Layer 7 of a small transformer language model trained on English Wikipedia (10 layers, counted from 0, width 128).
A neuron's activation on a vector x is SiLU(gate . x) times (in . x), where the dot is the dot product.

Input weights of the MLP neurons that the questions are about. A number n stands for (n - 500) times 0.00071.
n5 gate: 510 421 425 521 297 468 593 514 641 595 727 539 504 549 591 539 511 450 396 571 750 535 472 618 479 659 401 507 486 504 348 468 493 493 440 377 619 440 683 532 417 556 437 637 378 518 528 660 450 464 406 493 578 430 514 790 472 552 424 675 522 393 627 368 399 493 396 201 375 669 409 559 594 713 457 514 350 560 461 464 514 601 514 648 713 721 96 572 483 269 624 701 569 335 475 511 460 436 543 598 341 225 300 369 842 563 395 395 493 514 546 402 500 461 511 584 752 510 489 511 468 458 425 538 552 511 347 549
n20 gate: 308 529 690 554 479 694 572 648 610 696 589 417 511 390 507 354 769 467 428 511 693 244 464 532 622 493 500 296 532 623 321 373 733 415 360 461 449 500 326 493 624 614 271 522 426 553 715 550 396 561 409 323 657 507 643 612 671 419 430 493 540 597 628 575 472 244 437 577 416 380 500 292 445 542 400 472 338 256 426 599 591 369 425 635 471 341 500 508 408 601 546 342 629 451 305 306 438 471 425 507 515 430 266 673 500 429 411 458 437 403 312 518 460 702 322 450 391 503 395 504 650 521 518 272 521 433 521 405
n27 gate: 518 406 515 238 514 620 699 477 482 693 370 733 560 787 800 414 624 523 560 638 698 339 440 676 438 325 388 455 537 485 584 462 454 522 552 400 591 254 427 530 515 511 544 500 515 478 471 418 287 444 343 345 310 339 333 485 626 226 301 440 462 590 393 575 493 541 733 696 471 572 555 496 212 456 459 328 396 507 707 332 569 538 470 561 579 577 429 468 427 586 377 504 460 408 644 360 436 552 697 194 341 478 566 431 272 541 692 687 407 522 419 573 440 538 496 544 318 583 492 716 437 493 366 496 610 700 460 533
n37 gate: 528 413 417 417 484 533 68 313 312 598 459 637 463 528 662 89 277 321 591 504 441 730 360 574 492 463 323 508 550 537 630 637 441 365 496 708 487 500 480 504 312 361 484 387 496 267 297 665 492 458 387 528 352 609 688 436 475 435 226 483 642 471 643 202 427 400 408 525 396 191 520 854 354 427 566 512 595 252 745 420 600 600 578 349 249 667 393 518 646 376 578 407 496 577 557 805 467 636 467 432 446 286 524 445 397 565 447 553 530 632 708 293 554 554 459 361 621 516 471 286 422 480 702 552 415 537 391 350
n69 gate: 542 440 483 521 591 517 496 289 716 407 679 667 402 513 450 419 971 707 367 411 596 763 513 586 866 466 402 530 569 431 156 396 404 564 743 584 561 786 479 462 253 428 617 366 542 547 365 402 436 681 558 198 479 332 699 566 559 458 600 487 422 444 475 479 496 302 550 526 542 487 567 690 556 429 551 508 660 611 720 435 354 379 470 609 600 412 568 395 336 530 785 383 757 416 850 652 461 487 474 679 365 567 555 491 389 496 555 525 478 479 639 202 306 496 632 559 223 665 741 500 692 450 675 331 349 492 262 424
n94 gate: 313 432 489 474 442 345 598 603 697 522 680 644 523 485 651 459 527 492 511 298 389 544 279 458 672 425 485 624 360 538 431 405 565 149 647 459 404 413 628 447 496 422 552 656 518 273 522 631 526 614 717 638 579 448 372 551 257 327 669 443 466 327 717 289 316 625 518 458 515 359 496 477 519 393 361 544 381 425 671 381 566 702 135 213 538 507 665 556 345 628 294 518 580 589 467 582 382 572 504 646 454 353 541 546 541 530 489 526 601 417 768 470 455 500 515 686 626 609 591 351 646 599 639 732 544 593 544 585
n150 gate: 569 769 471 563 686 680 668 517 327 653 575 672 654 578 741 388 223 534 370 633 547 496 761 751 208 571 517 297 446 580 339 685 259 475 342 422 466 408 286 804 348 582 619 500 606 558 574 633 316 651 488 464 454 451 565 609 492 268 423 584 445 588 492 571 374 462 553 603 370 534 599 534 369 365 521 218 552 192 381 377 638 475 562 661 546 414 537 259 512 550 633 488 294 619 299 262 538 325 330 705 754 500 549 662 625 405 467 684 560 708 549 250 609 567 583 455 470 637 508 593 434 354 483 488 504 467 598 185
n155 gate: 504 533 540 511 465 478 653 755 511 489 493 634 449 632 603 507 455 529 435 525 276 684 590 511 581 662 475 389 275 489 334 347 562 314 338 878 636 666 409 731 423 379 613 617 539 432 493 572 565 777 553 577 579 610 454 577 740 507 507 529 766 406 672 388 440 587 458 444 528 237 710 556 365 571 464 447 441 724 507 434 468 500 543 526 489 568 665 376 606 637 579 585 563 578 382 760 412 601 475 511 427 362 489 563 493 379 778 489 392 457 532 347 591 667 547 647 581 409 456 548 468 595 547 451 426 518 500 823
n164 gate: 563 458 549 706 496 370 313 531 639 417 632 401 272 616 496 587 389 462 614 621 496 459 405 755 478 311 333 704 725 191 662 213 743 459 413 534 500 549 445 439 473 414 481 523 485 387 552 295 530 561 470 482 360 444 589 500 636 415 644 721 293 515 557 454 600 630 578 773 282 477 478 732 608 381 640 295 482 546 481 690 714 546 432 488 458 661 549 614 679 470 602 693 504 605 725 594 600 355 432 586 485 489 541 617 591 534 489 407 488 636 504 522 435 439 179 451 700 548 637 701 583 559 614 383 481 508 211 493
n174 gate: 330 847 403 539 646 438 325 375 676 515 731 391 744 801 538 465 319 492 426 281 622 625 562 473 436 592 681 523 318 391 598 422 602 492 596 603 649 338 455 469 535 309 333 645 534 473 226 438 364 500 519 743 500 492 455 470 404 477 326 667 301 597 454 411 636 659 556 389 737 469 603 524 723 435 492 492 504 527 649 409 651 395 420 512 461 603 454 847 568 272 450 481 496 641 386 610 680 376 666 694 445 489 504 385 446 439 325 534 568 380 450 428 593 461 446 320 559 567 554 516 646 564 566 772 614 795 417 428
n234 gate: 591 602 594 623 612 431 402 300 674 579 633 641 406 667 782 303 594 431 449 464 573 303 357 388 525 342 511 607 471 699 504 656 555 404 583 500 350 417 531 651 507 575 553 522 341 397 479 457 666 525 440 201 568 609 517 566 636 437 478 403 609 464 700 395 567 674 545 352 353 511 784 422 496 429 335 518 396 439 461 595 535 504 514 346 526 617 468 369 387 266 622 496 685 599 429 504 678 320 439 437 445 542 500 681 576 298 614 440 244 439 546 472 522 388 317 614 482 521 652 844 582 412 550 288 479 464 577 564
n243 gate: 621 518 573 365 465 785 460 408 572 406 496 665 467 331 275 391 576 526 489 424 433 318 620 401 738 591 464 500 595 493 307 379 367 449 642 514 689 576 394 416 718 594 557 570 561 421 525 576 789 460 539 419 478 539 553 496 601 628 671 551 286 449 341 591 322 163 525 373 525 611 478 598 500 396 398 586 546 274 619 470 294 353 576 411 684 740 398 683 289 445 529 649 415 547 220 439 537 617 438 548 385 340 507 500 398 349 478 550 391 315 468 317 328 632 580 489 552 732 430 515 522 340 573 546 571 493 468 511
n291 gate: 415 451 915 374 422 563 468 394 334 400 559 437 500 315 394 469 453 366 461 476 589 497 406 469 527 274 730 604 531 461 486 317 216 514 385 552 401 514 520 346 500 379 483 680 503 428 462 705 339 437 510 453 427 490 585 646 438 408 479 528 581 591 448 615 476 507 463 496 680 281 407 486 390 603 410 596 527 622 431 365 435 514 614 482 645 397 761 493 637 430 396 480 558 514 376 490 652 542 430 132 617 517 486 314 524 417 665 524 486 552 583 582 595 696 559 248 624 574 276 496 635 626 556 463 442 462 517 260
n300 gate: 377 418 577 354 732 667 537 426 536 564 593 447 646 496 448 460 580 316 394 625 372 401 657 45 492 460 407 520 195 365 260 402 451 653 443 300 578 699 693 565 471 608 480 771 380 412 416 577 561 594 476 594 492 754 610 331 568 448 351 431 475 748 355 358 567 569 401 408 358 451 468 647 508 643 520 325 648 447 592 566 709 447 412 430 356 552 367 448 428 666 629 373 610 380 356 432 570 537 411 492 376 571 600 363 545 580 480 615 651 160 744 321 157 704 524 528 410 621 309 587 472 512 310 672 424 283 599 663
n5 in: 327 469 546 736 160 608 659 504 546 492 462 411 276 417 579 481 360 644 438 512 790 606 577 542 564 404 223 623 531 535 418 617 422 435 635 534 570 673 418 365 551 744 617 699 595 477 561 577 280 659 624 407 500 655 616 493 592 492 264 284 477 712 634 485 515 395 552 488 463 761 352 651 469 526 634 557 448 481 218 606 327 286 744 571 547 394 343 306 530 662 638 511 339 295 508 599 305 662 500 421 567 523 546 453 469 451 348 341 544 419 633 432 640 318 580 317 551 519 543 390 569 605 358 366 636 496 316 553
n20 in: 104 435 342 610 543 394 455 426 452 375 492 614 532 172 480 678 331 525 337 447 715 425 536 679 338 516 464 371 537 288 500 426 562 596 670 484 418 439 465 723 488 339 508 389 480 612 552 346 646 373 635 394 250 504 587 386 476 433 695 476 434 293 580 488 357 774 449 550 378 385 584 282 410 392 460 580 469 386 556 376 603 320 243 500 574 448 379 244 508 390 500 761 366 408 600 420 602 728 480 367 529 421 680 612 423 724 572 261 328 666 472 408 422 720 254 701 652 739 549 545 621 817 540 555 385 416 504 528
n27 in: 524 439 480 540 703 650 610 606 364 464 348 496 403 305 690 359 609 349 464 516 361 401 588 387 586 408 428 568 411 597 816 553 316 364 568 285 533 262 480 335 467 592 271 782 587 628 282 456 371 545 721 488 500 401 551 547 360 271 273 366 451 427 844 229 263 301 249 442 508 341 389 779 676 516 625 555 698 524 492 652 386 427 504 274 426 571 616 759 449 569 472 370 492 476 436 428 427 577 492 409 770 425 508 459 544 353 611 611 675 383 524 409 614 346 299 592 786 449 532 496 384 374 415 554 567 448 390 528
n37 in: 664 368 521 677 516 376 426 645 480 341 500 376 603 395 673 753 513 392 463 402 579 540 525 23 636 618 389 263 364 607 425 632 621 793 262 585 392 578 600 311 488 553 488 275 532 472 278 332 697 368 532 480 414 319 683 584 785 492 391 372 662 274 492 299 697 450 488 618 532 620 642 542 400 548 545 496 161 697 127 613 528 591 533 713 413 427 565 526 496 410 561 500 560 456 447 771 430 562 594 450 429 692 508 483 368 589 423 387 678 615 520 314 331 673 345 565 525 302 315 446 549 496 529 516 407 577 376 472
n69 in: 574 628 667 464 550 699 528 368 469 685 559 540 341 613 488 453 698 220 380 480 403 383 587 735 546 599 441 524 771 388 520 508 633 567 488 547 347 456 778 464 480 421 582 617 680 390 625 274 305 316 550 377 516 535 388 280 555 302 468 476 231 405 547 416 617 224 415 447 450 605 426 381 468 637 654 531 767 345 418 532 570 484 579 750 548 582 401 224 613 413 358 388 353 398 704 555 496 365 524 398 548 655 473 431 739 308 488 492 471 516 645 277 540 504 512 500 428 542 468 335 520 810 330 722 290 728 547 695
n94 in: 452 401 439 508 570 481 748 595 350 346 556 629 538 653 570 526 346 393 709 346 689 556 413 546 474 605 708 455 473 519 627 599 727 444 409 788 450 292 298 504 450 605 363 665 400 650 638 492 379 462 644 449 489 511 419 478 733 470 477 865 557 511 635 580 337 660 585 550 636 538 541 504 324 571 477 489 689 205 343 647 522 565 358 523 580 519 364 415 790 583 670 426 592 426 593 522 313 462 421 829 477 578 440 504 576 437 545 504 707 557 530 734 344 549 666 410 776 263 504 554 451 419 424 482 582 519 408 481
n150 in: 476 604 492 422 568 298 525 421 687 675 774 434 475 508 411 639 620 434 236 541 279 400 537 623 404 717 357 618 508 554 533 620 487 663 352 383 629 459 508 578 471 500 202 612 403 366 383 635 479 326 476 500 128 375 552 520 418 504 466 689 757 566 529 504 613 620 604 454 648 542 601 725 529 508 226 544 457 410 415 567 684 566 166 275 296 387 471 377 407 455 664 336 476 690 435 605 400 788 471 555 383 528 545 702 463 237 500 540 580 783 601 532 620 698 422 374 446 548 504 742 218 488 725 290 476 325 616 661
n155 in: 598 419 354 510 433 479 556 662 717 434 514 689 204 428 647 490 496 479 469 756 390 711 542 503 615 597 597 424 441 405 504 556 638 472 455 696 468 510 368 625 535 596 507 433 674 713 343 646 437 654 554 648 552 735 530 365 631 527 607 591 416 573 324 510 544 360 168 346 534 514 514 475 461 705 441 486 567 653 335 372 625 553 638 489 415 462 503 366 486 524 476 537 534 510 356 479 500 605 882 329 525 480 510 432 570 452 589 561 410 448 452 435 321 510 548 534 391 409 455 539 549 500 427 731 616 724 340 551
n164 in: 428 407 589 348 468 786 302 392 515 460 419 574 500 350 522 625 411 418 440 507 477 493 448 459 540 526 570 478 678 370 658 706 410 507 474 526 470 467 317 318 275 665 591 402 387 819 420 482 630 220 478 396 541 387 504 738 415 362 659 467 567 426 680 404 449 578 677 644 550 402 588 240 586 351 338 358 457 519 595 451 489 384 405 700 384 267 467 686 565 407 352 406 446 347 460 544 384 556 607 739 271 381 584 735 407 558 299 500 393 641 240 591 545 534 471 511 414 486 560 406 404 536 766 357 525 496 590 391
n174 in: 538 407 396 345 534 306 321 664 351 592 462 504 469 530 470 496 416 605 279 500 492 526 592 659 353 738 677 442 256 539 429 469 508 454 488 279 327 539 391 465 457 706 587 629 417 492 508 747 500 796 440 489 465 606 669 301 669 413 382 345 672 558 423 322 383 395 500 425 752 383 409 731 633 504 546 466 381 392 477 760 248 695 462 425 480 447 454 463 583 562 423 459 597 386 565 306 399 581 562 646 371 526 409 520 504 298 348 538 349 712 347 762 426 667 439 680 406 537 190 712 562 338 581 455 250 542 492 451
n234 in: 460 616 344 578 414 548 537 399 390 533 378 496 485 709 522 611 353 485 358 263 334 725 389 109 601 596 400 496 329 530 383 463 447 412 422 463 579 337 608 459 282 574 544 526 449 478 708 355 485 316 533 536 426 431 255 478 493 464 382 403 549 571 441 571 686 534 392 569 674 793 606 546 545 369 589 500 664 619 794 723 601 549 603 334 316 624 382 313 518 411 400 681 471 570 584 324 722 701 578 607 349 540 291 546 556 456 537 591 358 563 562 350 526 440 445 375 583 715 534 375 537 467 641 496 482 632 594 672
n243 in: 477 480 662 595 649 520 667 564 469 496 429 235 693 302 628 622 574 679 456 602 652 909 394 599 373 414 480 410 476 619 460 381 215 504 571 461 744 433 423 492 384 383 485 560 492 488 442 685 611 301 550 473 645 380 542 508 320 631 601 183 532 338 457 401 427 575 554 443 546 376 465 659 412 384 488 450 667 532 621 391 431 325 383 660 664 442 197 601 357 543 508 554 592 376 605 271 305 563 437 262 348 330 706 168 563 492 656 407 549 516 710 558 460 667 500 590 724 683 361 420 480 496 516 523 767 441 415 585
n291 in: 616 562 461 431 466 527 388 418 401 511 489 543 554 682 500 615 468 531 709 515 543 737 588 581 440 615 435 569 743 756 359 434 406 428 400 587 332 419 418 461 535 344 610 113 697 428 583 569 608 737 477 660 538 519 410 642 649 564 583 724 352 693 653 427 504 779 481 524 519 496 534 504 359 402 362 466 519 546 591 531 564 558 378 351 601 553 519 500 387 816 255 500 377 333 538 363 554 612 611 382 316 564 785 358 515 732 508 458 393 246 622 572 337 628 764 492 590 385 523 480 550 545 377 222 621 523 620 269
n300 in: 472 337 350 277 484 500 622 516 480 500 605 902 577 767 464 685 492 386 541 605 586 381 629 468 181 516 585 532 277 638 521 545 430 508 577 420 262 468 272 492 582 344 389 422 695 416 389 343 581 427 690 418 717 401 276 551 552 338 521 532 492 460 364 366 757 504 535 720 492 496 747 442 426 556 262 540 543 573 712 595 496 398 688 442 455 325 440 461 508 803 407 433 551 659 301 823 447 581 516 529 512 413 333 620 541 592 404 488 625 419 584 329 439 480 460 376 193 574 187 479 572 476 508 305 381 508 251 413

Each question shows a token from some text and the vector x that enters the MLP there. A number n stands for (n - 500) times 0.013.

" a": 473 586 527 479 622 400 520 349 372 509 352 326 448 402 710 577 442 489 573 537 566 472 560 393 436 573 739 480 466 438 620 450 461 513 559 414 547 594 494 582 549 380 520 681 558 448 505 444 593 513 482 453 568 522 505 364 479 618 370 568 618 504 553 587 408 556 333 535 652 336 381 635 522 564 448 645 339 669 535 499 354 447 558 415 558 539 531 486 610 557 608 378 499 460 459 471 620 434 671 357 565 421 449 544 595 564 293 674 625 536 463 622 522 696 700 337 708 317 532 348 493 309 493 366 590 658 453 409
Which two neurons fire most, strongest first? n174, n291

" are": 544 589 504 654 530 537 464 465 426 620 477 349 316 378 480 522 461 426 505 575 474 459 243 455 504 660 505 566 539 673 606 413 606 508 717 260 513 686 447 505 659 713 520 390 551 602 387 610 550 556 441 467 453 578 413 489 561 551 451 493 480 549 483 554 411 539 527 547 809 312 665 497 527 480 484 646 517 762 499 551 457 690 446 482 540 612 493 524 486 503 414 329 571 638 597 460 437 428 696 529 419 420 328 480 457 531 541 691 577 573 616 645 485 367 560 358 534 467 609 493 442 569 654 454 575 568 445 648
Which two neurons fire most, strongest first? n20, n174

"i": 490 476 491 598 454 512 479 476 504 453 586 494 670 335 547 568 538 617 476 578 443 576 774 486 414 517 209 348 559 641 509 712 592 539 496 322 613 326 532 494 515 531 537 692 638 462 380 499 474 635 732 341 579 601 419 570 526 444 697 465 476 610 432 416 539 447 559 649 410 380 406 534 579 433 457 431 505 399 491 422 369 561 510 502 506 407 628 492 461 344 522 595 511 495 402 373 421 452 606 440 513 684 483 711 452 387 479 562 565 524 395 572 438 433 396 443 515 525 564 431 588 268 516 516 380 587 566 628
Which neuron fires most, and how strongly? n150, at about 1.7

"ch": 514 488 351 696 454 413 630 522 292 387 454 309 526 343 576 460 505 693 460 631 606 630 343 374 373 501 443 531 523 502 639 453 578 434 494 323 600 575 548 451 621 719 438 547 386 448 347 494 641 462 497 435 467 288 445 377 477 450 511 526 616 520 522 646 384 457 437 556 369 609 621 552 487 545 525 598 517 447 660 594 487 782 588 427 621 511 369 414 293 481 451 518 546 715 441 635 542 512 469 437 499 490 603 545 380 522 417 698 583 629 325 549 518 491 522 557 424 431 399 462 472 439 629 395 423 550 588 611
Which two neurons fire most, strongest first? n69, n291

" of": 580 528 436 616 443 388 309 541 626 604 357 527 429 359 654 483 557 632 451 520 536 386 571 489 420 509 533 440 373 559 613 688 500 571 528 502 320 440 521 383 535 744 559 340 631 503 560 419 550 412 558 418 509 503 463 307 662 676 361 412 501 566 584 527 450 660 579 577 562 451 585 486 800 535 440 691 463 658 374 461 569 518 481 603 475 560 553 469 460 597 421 565 417 545 682 506 658 577 635 441 620 353 356 620 433 505 557 519 461 602 543 493 668 475 717 474 567 499 603 437 433 455 373 386 453 551 487 478
The three highest activations, in order: n234, n243, n94

"ed": 409 639 517 552 324 285 510 482 490 659 523 542 334 454 778 479 498 579 354 669 471 558 445 322 540 567 454 586 428 474 510 472 521 518 564 639 564 496 517 460 519 400 492 783 607 570 503 468 545 441 604 384 549 515 593 553 596 560 270 547 494 645 446 431 426 520 548 493 595 547 631 386 530 581 518 633 605 724 401 630 476 466 571 735 374 689 652 414 492 363 372 418 617 551 485 454 582 540 486 390 416 470 603 430 463 567 581 607 268 461 408 636 477 652 618 630 639 563 457 406 582 481 449 417 653 586 386 577
The three highest activations, in order: n155, n234, n5

"y": 627 505 558 572 514 616 650 524 391 473 524 302 501 336 443 397 426 704 565 601 775 319 481 693 537 543 453 498 316 503 524 591 581 506 378 432 472 432 437 401 585 500 573 541 370 542 223 461 586 607 588 495 432 460 576 573 291 486 629 485 370 567 477 508 548 524 734 581 458 680 563 578 455 382 557 495 485 524 439 457 581 609 379 510 349 488 470 450 477 429 627 582 382 392 432 545 548 560 361 676 448 444 508 575 504 589 473 613 423 498 471 676 466 669 649 473 530 425 563 301 481 609 585 605 564 412 313 494
Which neuron lights up most? n164

" s": 601 358 478 567 397 259 534 681 374 576 450 421 345 545 604 657 626 500 564 536 605 571 445 505 543 696 423 441 472 531 517 451 491 520 623 441 473 398 674 529 590 648 525 524 481 583 495 621 475 445 579 609 636 517 520 452 647 546 607 519 427 455 495 403 460 476 365 334 599 311 554 541 460 561 543 484 483 556 487 517 583 578 440 415 561 501 499 342 567 664 497 473 457 453 447 474 249 598 514 479 484 430 421 615 555 555 377 633 598 561 497 535 523 460 663 488 539 411 605 520 414 533 316 681 542 513 308 656
The three highest activations, in order: n155, n94, n5

" the": 357 472 405 522 484 560 502 545 450 350 445 571 392 392 466 443 565 587 612 675 503 573 650 379 523 634 804 600 568 478 652 584 457 483 516 419 465 604 492 353 586 354 422 578 717 507 506 498 433 619 448 330 666 504 562 649 528 322 471 633 537 672 482 522 305 474 472 645 625 316 597 679 626 570 443 670 431 630 471 497 472 523 450 495 384 331 578 487 588 734 616 645 581 525 596 362 495 557 578 426 603 615 520 493 501 567 375 529 621 466 467 344 472 518 663 447 473 418 538 297 472 507 488 384 618 551 495 536
Which neuron lights up most? n291

"'s": 541 465 398 649 631 593 531 381 544 434 467 485 425 289 603 559 437 725 343 473 621 573 455 537 564 686 677 561 624 533 786 446 629 371 516 502 307 646 507 667 646 401 548 479 566 574 659 401 637 526 479 328 596 567 515 477 505 316 413 597 614 526 531 471 362 526 361 562 677 511 572 598 658 591 579 618 501 652 515 445 577 486 465 589 493 568 454 472 425 517 561 626 582 465 546 444 377 545 491 486 559 533 363 561 415 393 396 630 532 536 428 639 403 522 565 552 501 441 597 341 434 466 639 490 552 553 441 427
Which neuron lights up most? n20

" S": 522 455 480 446 398 384 400 563 470 490 390 406 474 538 648 570 550 563 583 638 466 377 495 646 588 743 416 539 416 564 547 541 384 528 587 343 503 474 496 528 522 648 437 594 467 510 483 599 477 344 565 630 662 385 498 566 532 619 583 688 474 567 450 494 364 639 410 361 618 390 685 653 520 553 511 484 413 544 455 555 576 586 459 396 533 558 501 292 498 706 478 596 427 541 613 503 425 419 357 619 376 442 438 542 668 573 375 586 697 498 421 614 492 445 550 406 489 441 452 506 536 593 504 584 616 475 486 569
Which neuron lights up most? n94

"==": 430 451 446 599 533 466 398 534 429 681 590 307 441 473 655 557 474 535 504 466 538 484 667 396 471 626 448 687 467 679 366 664 629 558 518 432 659 478 478 496 485 594 657 533 558 407 456 392 522 614 506 462 389 652 529 261 620 438 626 585 642 309 274 461 515 466 547 351 626 580 557 661 496 440 535 785 469 569 405 388 465 467 626 376 489 601 429 417 583 611 545 425 568 494 578 644 469 367 485 507 396 514 659 507 503 620 664 488 587 534 406 535 402 632 553 456 558 515 520 560 429 392 540 412 475 519 327 485
Which neuron lights up most? n37

"s": 554 242 466 506 321 614 548 515 436 524 447 562 606 546 532 525 563 647 579 531 586 460 402 444 501 487 552 433 325 596 387 407 495 389 390 468 528 379 696 607 552 410 318 625 443 462 235 444 478 414 561 477 466 744 360 455 608 555 525 487 429 447 555 538 260 520 449 569 500 735 770 565 506 367 506 442 599 604 497 433 456 412 523 366 523 492 568 464 538 459 545 375 518 390 486 451 380 401 515 602 396 450 454 393 453 516 335 566 628 485 515 615 464 372 591 391 496 481 626 298 523 296 482 461 516 754 590 595
Which neuron fires most, and how strongly? n94, at about 2.9

"ff": 624 545 537 521 409 341 399 499 400 307 635 351 586 369 558 565 632 537 521 591 418 280 547 433 454 467 626 488 699 531 570 455 439 433 603 423 460 553 577 338 635 562 411 468 614 495 619 635 594 499 713 423 416 424 476 567 561 551 497 483 598 480 390 562 567 581 468 677 581 550 534 632 541 406 547 490 446 513 563 714 457 556 457 511 348 407 489 519 823 802 471 508 479 418 641 363 655 516 453 614 432 357 531 434 610 485 456 698 390 441 407 508 543 592 512 529 330 440 637 416 558 632 496 565 676 525 437 438
Which two neurons fire most, strongest first? n164, n291

"ian": 585 615 397 712 406 380 505 347 270 571 581 458 343 427 450 454 518 452 561 482 711 549 448 367 516 505 528 469 549 470 667 480 636 537 476 496 598 566 673 517 549 543 748 537 706 489 522 515 618 411 493 426 433 573 560 561 442 467 516 478 595 597 490 554 419 460 394 554 506 609 610 447 401 549 558 676 601 477 465 462 542 587 552 554 498 558 422 355 476 325 516 721 419 283 417 444 650 484 542 433 467 449 412 641 543 476 521 462 632 543 522 381 507 528 507 662 577 490 596 481 433 314 481 597 573 356 558 484
Which two neurons fire most, strongest first? n5, n234

"em": 470 416 453 521 611 488 586 556 423 423 259 410 390 648 557 568 607 403 564 624 613 439 534 571 491 384 377 428 560 656 475 640 569 408 747 417 599 410 607 431 565 378 305 609 454 329 458 545 609 604 395 375 554 575 328 499 581 539 385 670 616 470 425 539 519 760 567 447 473 473 601 606 465 410 399 466 587 554 459 509 391 573 613 350 483 509 420 456 657 577 367 601 410 441 363 430 471 588 453 397 521 468 362 622 620 484 451 480 323 655 358 662 423 423 556 514 477 566 548 367 532 634 704 557 621 448 502 567
Which neuron lights up most? n234

" f": 425 432 624 415 353 390 503 449 157 449 527 649 356 413 536 495 593 424 503 507 642 450 561 612 419 577 522 635 591 465 700 496 476 368 491 424 320 545 365 350 579 600 407 514 445 612 569 644 472 399 530 677 508 413 504 587 516 667 643 529 450 426 587 491 611 593 551 572 825 443 462 446 640 562 462 489 472 562 407 600 490 591 491 401 458 481 675 406 463 503 475 569 332 476 550 648 478 478 425 378 495 438 441 454 540 581 644 707 383 430 421 618 456 558 532 505 482 633 707 402 486 499 377 529 578 495 440 590
Which neuron fires most, and how strongly? n291, at about 3.8

"|": 479 375 651 466 417 507 483 465 445 297 400 480 545 355 438 499 572 552 484 494 342 476 684 390 406 763 504 453 777 646 632 521 449 618 610 533 558 483 643 413 520 368 482 545 660 512 466 620 600 648 487 464 477 505 465 596 371 557 546 586 512 442 419 447 481 476 317 503 362 597 684 724 581 333 394 622 456 434 615 495 646 425 519 479 555 523 574 425 485 575 737 540 369 601 556 574 307 470 403 463 505 464 506 377 527 639 390 517 584 473 382 483 472 554 480 432 633 422 323 449 203 640 482 457 546 549 448 521
The three highest activations, in order: n243, n37, n174

" F": 409 386 504 456 453 476 330 490 385 491 522 499 390 363 425 597 641 548 301 510 479 299 623 599 411 457 511 562 564 573 633 580 512 351 475 360 461 564 414 434 518 499 393 427 502 435 555 513 434 633 523 505 350 414 478 608 493 571 620 568 546 426 480 472 366 657 537 537 676 370 467 480 664 442 581 481 486 615 535 461 565 574 512 420 462 463 498 292 550 392 441 677 409 445 568 475 565 423 482 534 422 509 452 490 556 480 440 562 296 411 342 629 356 450 454 496 430 513 617 420 696 474 508 498 612 368 520 603
Which neuron lights up most? n164

"ol": 523 566 391 814 557 442 551 512 394 365 474 299 480 409 569 455 496 367 372 648 486 544 279 537 353 601 468 585 447 396 676 608 615 541 410 492 657 485 534 470 529 613 507 599 587 543 474 468 578 617 505 415 380 383 528 541 312 393 543 562 470 437 463 552 440 657 447 622 397 580 528 617 498 465 602 609 411 525 487 568 465 624 549 400 604 753 576 449 360 227 450 493 415 598 585 592 579 554 617 496 460 326 516 541 425 425 512 816 377 581 423 526 611 480 600 368 321 500 515 577 511 359 615 432 492 508 539 514
Which neuron lights up most? n234

"ur": 420 555 334 639 265 689 554 486 362 341 383 378 484 444 516 543 556 480 687 610 551 503 458 550 456 666 417 507 518 622 390 493 499 664 372 288 521 562 673 365 474 526 472 480 465 591 411 516 623 592 237 577 450 395 457 452 255 589 449 327 438 517 478 541 259 360 433 455 478 455 663 445 436 482 575 419 343 634 432 595 511 552 577 603 424 496 277 468 448 384 335 540 416 532 474 330 304 334 576 512 371 422 602 574 535 456 464 560 471 528 492 482 456 373 483 442 397 552 423 376 726 501 598 636 488 446 554 477
The three highest activations, in order: n5, n94, n243

"ic": 343 521 437 496 519 695 505 372 507 620 471 572 492 435 461 570 537 521 535 449 565 446 797 415 440 455 603 571 339 676 607 638 517 483 530 476 593 566 511 451 587 530 561 637 543 477 530 611 778 235 606 437 520 458 561 427 323 442 399 457 722 592 598 609 301 449 375 727 540 505 600 415 597 536 535 450 449 318 538 535 537 548 397 575 475 548 478 471 397 519 569 552 469 367 436 388 328 407 629 496 413 418 533 596 455 502 587 508 540 683 333 584 460 663 503 545 506 475 520 568 508 479 742 658 375 536 613 388
The three highest activations, in order: n20, n150, n243

" D": 635 450 411 550 597 355 441 542 410 545 490 518 451 388 465 556 670 406 413 530 477 404 514 490 522 516 439 490 445 473 630 618 403 404 446 540 460 708 609 483 551 580 565 471 546 562 407 454 551 514 541 602 637 540 539 374 505 508 570 475 485 419 353 602 560 495 407 328 648 441 466 488 540 521 454 558 512 632 426 547 595 486 549 332 451 470 694 267 440 577 480 478 509 478 510 550 594 371 326 538 589 527 477 517 505 635 488 423 419 608 448 468 419 412 448 459 580 430 520 371 479 568 455 321 568 506 421 419
Which two neurons fire most, strongest first? n243, n94

" o": 412 329 572 561 466 493 495 467 396 410 413 382 512 436 603 574 504 546 454 463 560 415 714 731 484 531 602 470 478 456 494 604 471 404 464 401 721 501 546 382 382 462 505 431 525 633 419 599 586 500 270 528 467 341 419 427 482 651 623 612 508 472 479 492 473 528 571 480 768 462 502 333 311 534 511 529 418 634 614 360 431 572 450 514 412 400 437 342 548 416 364 606 451 423 539 491 524 298 484 456 477 522 330 574 492 447 386 673 454 485 501 502 440 518 536 553 672 527 622 566 449 567 381 457 549 410 509 678
Which neuron lights up most? n300

",": 576 496 509 611 440 285 463 490 617 627 474 215 545 246 426 500 461 344 623 581 512 661 581 464 277 530 492 467 542 654 531 547 562 347 494 353 526 483 601 445 530 631 428 560 663 503 598 614 392 397 498 379 517 375 514 414 502 475 306 530 397 653 394 537 568 527 613 576 541 356 657 649 522 502 483 743 533 686 632 613 602 491 420 588 443 435 671 527 451 703 469 503 388 502 443 437 554 542 449 489 624 488 645 629 492 555 575 562 582 578 418 585 472 518 529 666 543 599 552 585 461 445 576 500 631 500 363 599
Which neuron lights up most? n69

" C": 484 349 491 552 487 441 277 440 252 565 478 563 481 375 481 531 694 539 431 541 670 434 529 521 382 659 453 496 457 542 551 472 545 519 486 334 531 529 385 540 582 531 513 649 430 599 486 552 456 510 478 508 584 499 443 503 488 493 469 616 629 627 393 434 463 639 558 475 519 352 462 566 535 459 469 628 522 540 439 486 686 618 420 573 430 564 319 285 459 517 571 624 429 510 522 483 371 544 403 587 435 449 432 498 562 454 430 497 567 500 473 523 388 550 454 411 549 473 573 536 825 527 654 537 567 448 443 585
Which neuron fires most, and how strongly? n20, at about 2.2